Layer 6 of a small transformer language model trained on English Wikipedia (16 layers, counted from 0, width 96).
A neuron's activation on a vector x is GELU(weights . x + bias), where the dot is the dot product.
The model reads these tokens: "York " "Daily " "News " "before " "becoming " "editor " "of " "the " "Queens " "Post " "week" "ly" ". " "During "

The vector x that enters this layer's MLP at each token. A number n stands for n times 0.067.
0 "York ": -33 1 41 3 -13 -56 -12 -8 -24 0 25 39 19 -48 34 -32 17 -45 3 -34 -7 -24 -10 -32 -9 -3 77 22 -15 25 2 4 -12 2 28 22 -57 17 17 -8 9 -21 11 -4 16 1 -19 30 6 19 16 -37 14 -19 12 -6 36 24 -9 -51 -19 -4 7 0 29 15 -19 12 11 -25 17 26 6 -51 -13 -1 5 -4 -11 46 32 -38 3 -2 -13 -10 11 17 52 -11 17 -17 -16 3 8 -20
1 "Daily ": -60 -8 -19 3 -14 -21 -15 12 24 -34 -11 38 17 -59 22 -26 3 28 26 -7 -1 -11 29 5 -25 8 14 29 19 -27 23 -2 -12 8 27 -15 30 23 21 -2 2 32 -40 5 22 -18 7 21 5 -25 -13 2 13 -22 -29 13 -9 11 -28 -16 22 -29 27 -85 22 -10 -69 -4 37 22 13 -12 -16 -21 -1 -2 32 -31 -61 -4 14 -12 17 -15 27 28 44 -3 45 3 6 -21 30 -6 29 -1
2 "News ": -51 12 -10 12 -7 -16 -10 -9 15 -30 -5 46 32 -56 0 -50 9 41 59 -17 -8 -14 25 -8 -18 -1 6 37 22 -19 24 -12 -20 12 12 -18 9 22 -4 23 14 22 -39 -4 7 -21 8 38 12 -30 -29 -4 10 -21 -24 -4 -3 6 -24 -27 22 -24 22 -92 37 -11 -63 0 24 7 9 8 -9 -14 -1 7 33 -21 -42 -20 30 17 20 -18 35 18 60 4 25 -7 0 -18 16 -5 24 2
3 "before ": -48 -8 -10 -11 -4 -13 22 11 5 -41 10 31 40 -43 8 -33 5 15 14 -9 -6 1 39 -31 -22 -8 -12 28 -33 -28 4 -5 -44 -10 26 -10 -5 21 22 15 8 19 -42 12 35 5 -1 54 2 -15 -12 -1 -1 -1 -6 22 5 -16 -32 -32 23 6 18 -62 53 -10 -67 -3 3 11 -5 14 -5 -8 -9 -27 25 -27 -53 -4 46 2 16 -6 65 33 53 11 33 4 -10 -17 32 -26 31 -10
4 "becoming ": -60 -21 -8 -14 -1 -25 11 18 3 -58 -12 2 33 -45 -4 -42 3 22 14 -2 -10 -10 24 -20 -15 -3 -8 -6 -13 -32 0 -6 -38 -15 35 -9 10 9 -1 -11 17 49 -4 7 19 28 -4 67 0 -19 -9 -19 -7 -8 -19 -1 10 8 -27 -32 22 -6 23 -47 39 -21 -79 16 -3 17 -8 26 -21 -3 0 -7 23 8 -30 -10 61 -3 15 12 47 23 58 24 23 32 -18 -41 41 3 31 14
5 "editor ": -54 -6 -32 -17 -1 -28 -9 4 4 -31 2 43 38 -21 -13 -47 8 29 50 0 -6 -32 43 -18 -25 -3 1 7 8 -42 14 -4 -38 3 40 -25 4 23 6 13 25 34 -54 16 22 -4 -19 47 17 -21 -18 -1 14 -14 -39 -11 21 11 -19 -24 -8 -11 15 -50 25 -26 -62 9 0 8 4 -9 -6 -10 2 8 8 11 -21 -5 48 -11 7 8 28 9 93 29 16 6 8 -28 -2 29 21 -7
6 "of ": -63 21 -35 6 8 -24 7 45 -17 -42 -10 10 31 -46 14 -25 -2 30 42 -5 -16 -33 3 -13 -11 -31 7 -17 -10 -29 29 -11 -26 1 29 -14 -6 21 12 14 -26 35 -50 19 24 11 15 67 16 -5 4 -25 7 -4 -25 27 -6 3 -34 -26 -12 4 13 -42 37 -10 -67 -7 -6 6 -1 11 -11 -14 13 3 17 -7 -61 16 58 -12 10 -1 50 16 46 12 12 36 -17 -9 12 17 23 1
7 "the ": -47 16 -24 28 12 -12 -1 23 28 -36 -7 34 30 -46 21 -54 11 24 19 -12 -32 -16 19 9 -26 -23 15 -11 -15 -24 22 -9 -42 -4 35 -13 -1 11 1 -19 -3 22 -42 22 38 0 0 61 -2 0 9 -5 -9 -23 -10 13 13 23 -39 -34 -14 -26 22 -49 34 -16 -75 6 10 30 -18 10 -9 -17 12 6 3 -5 -56 9 44 15 9 0 31 9 64 1 16 38 -29 -21 13 21 3 6
8 "Queens ": -64 4 -26 1 -23 -22 12 24 3 -35 -25 38 37 -44 16 -15 6 33 12 -8 -26 -17 30 0 -2 -10 9 29 3 -6 11 -19 -34 16 14 -28 -3 29 -37 23 -1 -5 -34 24 12 -4 4 64 -25 -25 -24 13 21 0 -35 9 17 33 -16 -52 6 -14 10 -73 22 0 -65 9 40 -2 4 -1 -25 -16 8 -3 2 -20 -38 14 39 27 5 0 40 12 47 -12 39 27 -8 -21 15 17 18 17
9 "Post ": -47 3 -24 -4 -11 -22 -7 5 18 -20 17 24 53 -27 7 -42 6 22 26 -3 -18 -43 45 5 -31 13 23 24 8 -26 25 0 -43 14 27 -22 13 11 16 7 10 47 -47 19 15 -12 8 44 -7 -32 -4 5 -2 -22 -25 -14 5 35 -40 -46 0 -19 12 -76 38 -14 -62 -6 6 15 0 0 -3 -14 9 7 34 -27 -26 -23 47 20 16 -22 31 18 35 -14 18 7 1 -14 28 5 27 -5
10 "week": -44 21 -20 -18 -27 2 35 22 29 -8 29 44 12 -58 9 -43 -14 34 43 -18 -16 -15 27 -2 -61 4 -14 25 4 -8 4 -21 -33 -34 31 -3 6 31 16 7 13 20 -15 18 18 -7 2 46 2 -22 -13 -4 3 -14 -31 7 4 18 -46 -21 4 -16 20 -53 24 -18 -61 14 4 -5 14 8 -28 -6 9 -17 38 -21 -32 -2 31 1 35 -6 40 23 56 -4 31 -9 5 -39 17 -25 31 -2
11 "ly": -60 6 -29 5 -12 1 27 38 17 -13 12 28 29 -45 5 -19 -7 30 26 -37 8 -14 1 -9 -34 15 -33 8 18 -26 17 -3 -23 -32 21 -2 8 21 -3 1 11 16 -31 32 19 -33 -8 51 -7 -25 -20 -4 -14 -25 -15 17 13 -3 -25 -28 -5 -23 2 -66 33 4 -62 22 -27 -12 3 10 -48 0 -2 6 44 12 -46 13 24 -7 1 4 49 6 50 9 31 15 -7 7 46 -12 53 21
12 ". ": -94 -8 0 17 -16 -29 18 22 23 -19 10 51 10 -63 -4 -29 18 3 12 -31 14 -16 40 -24 -45 -4 -6 0 11 -3 7 17 -22 -1 6 -23 5 20 0 -8 5 23 -38 2 54 6 -27 51 33 -18 -6 -9 2 4 -19 6 33 -21 -35 -57 4 -34 -9 -53 46 -9 -48 21 4 8 0 0 -9 -7 12 -19 24 -4 -11 36 35 1 11 0 41 20 52 20 11 2 -4 -5 5 -3 23 -7
13 "During ": -54 2 -21 -17 10 -7 21 30 -4 -25 2 15 31 -74 12 -5 -6 13 12 -16 5 -11 39 -33 -30 10 27 -2 3 -15 18 -2 -39 10 -2 -36 9 23 3 1 18 23 -46 12 25 -2 0 44 5 -8 0 -14 -18 -6 -15 30 18 -32 -46 -60 -10 7 32 -51 46 -23 -68 31 1 17 11 9 5 -39 13 -11 22 -22 -45 9 37 15 9 6 40 20 47 -3 13 18 -3 -1 15 -9 41 -4

Each question shows the input weights of one neuron of the MLP. A number n stands for n times 0.0027.

n88 (bias -0.066): 20 2 14 22 18 42 2 -33 9 -29 25 -45 20 17 -9 5 -1 10 8 -31 24 -12 -5 -1 -17 10 -9 -12 9 19 14 -10 -27 -26 12 3 19 -28 14 3 1 -2 -22 -14 25 -21 -22 -7 20 10 -11 -7 46 -26 16 2 -33 4 6 -35 13 -21 -9 -4 -49 34 -3 -68 -11 8 4 10 -16 28 27 -10 21 -5 -20 -33 -13 6 21 13 10 -41 -20 33 4 -13 -21 -9 -9 30 17 26
Which token does this neuron like most? 11 "ly"

n110 (bias -0.050): 15 -10 16 22 -11 -2 -12 -28 -5 -28 60 17 23 -16 10 -1 15 28 -15 1 45 -11 10 4 8 -5 12 34 -8 -6 9 -6 -35 3 -16 15 8 34 -30 18 -34 -7 -5 -11 -4 29 -38 -27 -20 -18 17 -62 -17 19 -11 9 -44 -23 -30 19 4 -7 -33 29 -8 12 21 28 -17 -30 -1 41 22 17 -7 -12 22 -21 -11 -29 7 -9 7 -5 26 -15 4 -7 -7 5 44 -23 -28 3 2 33
Its two highest activations, in order, are on tokens 0 "York ", 3 "before "

n166 (bias -0.073): 14 30 -7 -30 45 -44 15 18 8 -15 23 7 15 -1 -15 -8 -6 43 -10 -30 -39 21 -3 65 -1 26 -26 -27 -9 14 37 12 -36 -14 -27 14 14 11 19 -13 -29 16 -16 -14 0 -3 -3 -5 9 9 -10 7 -22 53 -22 13 9 1 18 0 -36 1 0 -25 -36 50 12 -43 -26 -1 -5 -18 7 18 -24 36 -7 13 28 28 22 -29 34 -10 21 -14 -30 -19 -19 10 5 21 -17 13 -17 13
Which token does this neuron like most? 6 "of "

n302 (bias -0.062): 40 -15 -5 -1 -12 39 -21 -38 13 -15 2 1 -1 -17 6 7 -22 -6 7 -42 16 -21 10 -25 17 -30 -32 24 18 -7 -3 10 19 -7 21 22 11 10 -17 0 -12 4 -7 -3 14 25 -5 10 -31 -13 20 -4 4 -9 17 21 -6 1 -28 -8 11 -48 1 -12 4 6 29 -24 -17 13 20 32 9 33 -18 -27 -13 36 -24 -27 -36 21 1 -3 -28 -4 -13 32 56 8 15 -8 7 -6 9 6
Its three highest activations, in order, are on tokens 11 "ly", 1 "Daily ", 2 "News "

n210 (bias -0.095): -5 14 -10 30 6 22 -12 3 8 54 30 -3 17 3 10 12 16 35 1 35 16 -23 9 -41 31 -18 18 -14 12 -8 19 -40 -25 -24 -14 21 56 -8 -34 -19 11 -10 1 -10 -66 9 -46 23 -16 -17 -9 -49 10 -31 -9 25 -31 1 -24 2 43 -43 12 2 -1 1 23 18 6 -13 -1 -1 13 -32 -3 3 -10 3 0 -3 13 1 2 -5 8 -22 -34 -7 6 -7 -5 19 -4 -26 37 18
Its three highest activations, in order, are on tokens 11 "ly", 2 "News ", 13 "During "

n331 (bias -0.006): -10 12 21 -11 11 9 -9 -4 6 37 -6 19 8 16 -32 23 -9 22 9 25 -35 -10 -20 22 -33 9 22 25 9 -9 -23 -17 22 1 -24 -22 -35 12 -16 -12 -40 7 8 5 1 4 -15 11 16 36 18 2 1 28 2 -52 30 10 37 -21 -60 -5 24 34 -23 -1 -13 -1 38 19 -23 3 5 -37 -24 11 12 8 26 -12 -5 -16 -19 -32 38 1 -48 7 39 24 15 -16 27 -5 -3 -4
Which token does this neuron like most? 0 "York "

n52 (bias -0.025): 27 -1 2 20 -6 30 -25 -7 -1 -24 15 -25 11 -15 -2 -3 24 -2 -11 -43 9 32 16 23 -1 -13 -16 4 -18 -5 27 3 -10 -1 -4 -2 15 -20 -9 33 5 2 31 13 10 29 -26 -17 -23 -14 -14 -31 -40 -20 -5 -6 -22 -14 21 55 36 11 2 -10 -10 -20 -4 -21 9 19 -12 4 -1 -23 29 -16 34 -6 -8 -15 -42 -4 -26 4 -5 13 -4 17 -4 22 34 15 15 -10 23 0
Which token does this neuron like most? 1 "Daily "

n253 (bias -0.062): -29 40 6 -1 -3 -30 4 3 28 10 24 7 10 20 -15 9 26 25 5 -48 5 -30 8 -5 -4 -1 -25 2 51 23 -25 -25 -17 -10 15 25 -43 -5 -21 18 -36 -8 -32 -1 -40 12 -30 -6 -5 16 19 -15 -13 -11 13 -9 -7 -20 -17 -10 16 -1 -3 6 -8 31 42 2 48 -35 -10 14 2 26 -21 4 32 30 33 19 15 -5 19 8 -6 -32 -15 9 13 -32 -10 -12 -26 11 36 4
Its three highest activations, in order, are on tokens 0 "York ", 12 ". ", 11 "ly"

n19 (bias -0.079): 45 -10 -9 -34 -15 -2 19 -22 -12 -37 18 -23 -1 -30 -24 -5 -37 43 15 -9 -23 -1 -16 -11 -20 62 -5 -38 -6 -6 -28 -24 -9 -37 -12 26 -5 6 33 -17 -8 -16 -13 35 -4 51 24 1 -42 7 15 -3 29 14 13 -21 11 9 24 -3 -31 1 17 14 24 -29 11 5 -24 -17 30 10 -30 12 6 -1 44 -15 54 31 14 4 32 1 9 4 -27 4 16 -9 7 25 -34 20 -1 -24
Which token does this neuron like most? 10 "week"

n133 (bias -0.050): -12 -2 -1 -1 -23 37 -16 5 -28 12 9 3 -30 -18 31 15 3 -6 33 9 -2 23 20 7 -11 2 -14 -21 -19 1 11 -9 -8 32 1 8 30 -25 6 -9 -7 0 -34 15 -38 31 -34 -22 3 -32 -31 2 8 23 -17 -20 -13 8 -15 28 12 -14 -16 -2 -29 -4 16 -33 -5 2 18 -17 -13 3 -13 -5 19 1 9 28 -11 -7 19 21 -3 34 -13 -16 32 2 -15 -6 18 7 25 -18
Its two highest activations, in order, are on tokens 1 "Daily ", 10 "week"

n18 (bias -0.130): 28 -16 21 -22 -2 0 2 -52 -34 -29 4 -16 -17 -25 -12 -8 -29 5 -4 -36 26 12 -9 9 -2 -5 67 -2 -7 -30 5 0 25 19 -21 -8 -2 -17 36 39 -33 -28 -21 44 -79 -26 4 -18 -4 -15 -19 -1 16 59 -3 -33 12 11 -29 11 33 11 29 -8 3 -18 6 -17 19 3 -15 -14 0 39 -18 6 57 -4 28 4 -16 0 27 -46 -13 56 11 -18 17 36 13 47 16 -17 -20 -4
Which token does this neuron like most? 2 "News "

n47 (bias -0.096): -24 6 -6 -16 40 -15 8 7 -2 6 13 -15 -9 -2 -23 26 -18 -5 10 -9 7 2 -5 22 21 -4 10 -5 0 -36 -20 -10 -9 17 -5 -15 -28 10 -5 -5 0 16 -16 10 -28 17 -10 3 -10 21 -13 -33 12 14 17 8 -6 22 25 0 10 -15 19 11 2 8 -26 13 3 -22 11 0 34 8 -22 -3 -8 -29 22 -2 -9 25 1 -15 -1 -14 2 1 14 -32 11 -4 -13 -20 21 10
Its three highest activations, in order, are on tokens 0 "York ", 13 "During ", 8 "Queens "

n356 (bias -0.096): -12 22 15 42 5 42 5 -4 -10 -7 -15 1 -3 52 5 -3 -17 -19 -2 23 -4 13 48 -15 -19 18 23 13 -11 -3 7 2 -19 4 -18 4 25 -20 -10 8 -4 36 19 22 11 19 -4 11 -7 -19 -46 -12 -6 1 10 -14 -35 -1 32 -11 3 -8 46 -32 -8 -31 -6 -12 28 -5 -12 16 27 3 4 -15 -15 5 -32 2 -38 -13 -17 -14 -3 -34 -20 -18 4 -29 8 7 33 11 -32 -14
Its two highest activations, in order, are on tokens 1 "Daily ", 9 "Post "

n337 (bias -0.038): -16 -17 -9 10 27 -20 10 -9 -17 -30 7 -18 46 -1 -5 12 8 -5 15 17 34 58 -10 4 22 -23 -9 45 -26 -16 -34 4 9 -7 -3 -7 -38 2 20 22 -23 9 32 1 -32 10 4 17 -9 0 -9 21 1 -25 9 13 15 13 -25 19 31 33 5 6 -30 -27 -25 20 8 6 -38 4 -18 -17 -17 -6 1 9 28 -41 -28 12 -19 -49 23 27 -2 11 32 -32 34 2 -13 -13 6 5
Its three highest activations, in order, are on tokens 3 "before ", 4 "becoming ", 2 "News "

n139 (bias -0.104): 22 -10 24 -5 -3 6 14 30 -10 28 -14 -21 1 -10 9 -2 -4 -8 -32 4 -1 -23 48 -51 -19 23 -25 9 25 -15 -12 -25 -34 23 10 -8 -31 4 -43 -38 17 13 -14 -24 1 9 29 -59 -6 2 23 -11 -10 19 10 -15 15 14 9 12 -42 -48 11 8 -15 -8 19 12 26 22 -3 -8 34 -18 26 19 -40 28 -34 1 -35 -31 -19 33 30 39 -9 -4 -26 61 43 -37 -4 21 27 8
On which token does it fire most, and how strongly? 13 "During ", at about 0.19

n92 (bias -0.079): 7 -18 -38 -4 28 18 14 -16 -3 -23 -25 4 5 -36 8 8 39 -22 12 -11 32 37 9 31 -6 -22 -18 6 31 -37 -25 -17 27 -5 27 -18 29 -6 13 21 -1 -53 36 22 -1 -14 1 -1 -19 -30 -35 1 47 -6 -4 -12 -43 -5 10 -20 6 -1 22 39 -5 -36 7 15 -30 16 17 -3 -43 1 -5 3 32 -12 32 3 -5 -25 -55 -10 -5 63 -17 2 1 -30 30 30 -11 5 11 -35
Which token does this neuron like most? 1 "Daily "

n121 (bias -0.064): -3 6 15 -22 -4 43 10 -10 16 24 20 9 -29 -38 22 4 0 -4 18 12 -2 -39 -14 -5 16 -1 -32 34 3 -45 -25 40 -15 8 38 13 39 -31 12 37 -22 5 22 54 14 16 -2 -14 -6 -8 18 -18 43 38 -1 -6 13 -4 10 -29 -12 -45 -39 -33 16 -25 19 -24 -51 -25 61 21 -32 35 -14 -34 -15 3 24 6 -43 22 -2 -23 -11 -9 -29 1 -6 -6 15 3 -31 -45 43 10
Which token does this neuron like most? 10 "week"

n279 (bias -0.084): 12 0 -27 -12 -51 3 -8 2 -9 12 -23 -24 12 -22 43 -14 14 2 18 21 1 27 -13 -38 4 -48 -13 -6 -7 -7 16 13 -10 -11 60 14 14 -25 -15 -12 31 -10 -8 -33 -32 -7 21 8 -22 -9 -23 14 43 4 -23 35 -37 -15 4 39 22 -2 -22 -3 -17 -11 -1 12 10 -12 3 4 -3 -31 -8 -5 12 -2 -26 3 -20 11 -15 -3 24 5 -13 -14 -36 11 18 18 9 9 16 26
Which token does this neuron like most? 1 "Daily "

n330 (bias -0.058): 19 -19 1 0 3 34 12 -34 -14 -5 6 4 22 -19 5 -14 35 -18 3 -20 14 -1 22 21 -6 13 15 -30 5 -8 -24 3 6 -13 -3 -2 6 2 -47 -17 -36 -4 6 1 -7 17 3 30 14 32 -53 -9 -5 3 9 -2 1 14 7 6 9 7 -12 20 -6 3 44 7 10 38 -3 -41 -35 17 -35 -32 13 24 -27 -2 -9 -6 11 24 20 14 -39 -4 15 4 -9 6 26 -28 28 17
Which token does this neuron like most? 11 "ly"

n257 (bias -0.030): 8 -8 1 6 22 25 27 -14 -22 -8 -10 26 2 24 -30 4 -5 52 -22 -12 16 -2 -25 1 -10 5 11 -17 3 -18 12 -17 -5 6 -2 24 3 36 13 -2 8 -11 -27 -28 -11 -1 -18 -2 6 1 8 18 -16 -24 -26 5 4 -1 30 -25 -7 -13 -10 -2 -13 22 -2 22 15 -6 17 26 38 -10 -20 10 12 7 8 -5 -11 16 -19 -39 22 9 0 0 -37 -15 10 -20 5 2 -31 25
Its two highest activations, in order, are on tokens 2 "News ", 5 "editor "

n366 (bias -0.011): -1 -8 -39 10 9 -34 1 11 11 -6 21 -12 5 5 -16 -12 -1 21 3 -7 14 -7 10 -6 11 -1 -31 -25 24 9 22 23 1 -30 -9 -6 -14 -6 -32 -23 -1 29 12 -16 14 36 -24 -13 -25 -28 -26 -9 32 23 -28 52 31 16 1 6 23 17 -27 -35 22 33 26 -1 -2 23 -30 19 -8 2 19 25 15 -20 -4 0 -1 36 -2 -19 17 -18 -42 -31 -45 -3 0 18 -31 19 -34 34
Which token does this neuron like most? 12 ". "

n181 (bias -0.036): 30 13 -22 -1 -16 11 2 9 8 -16 -44 -21 22 10 -5 3 19 2 18 11 -28 -5 -21 23 -35 12 -21 26 -25 2 -20 2 14 16 21 33 6 15 -3 3 19 -36 27 -6 -14 20 31 33 -16 -11 1 -32 22 -15 -11 21 1 -14 -9 42 19 19 13 -14 19 -29 -7 -19 -2 2 -31 20 -16 -18 -8 45 1 -23 13 -2 -17 -44 -1 -11 2 -7 -27 0 -2 20 21 -23 11 29 -10 2
Its two highest activations, in order, are on tokens 4 "becoming ", 6 "of "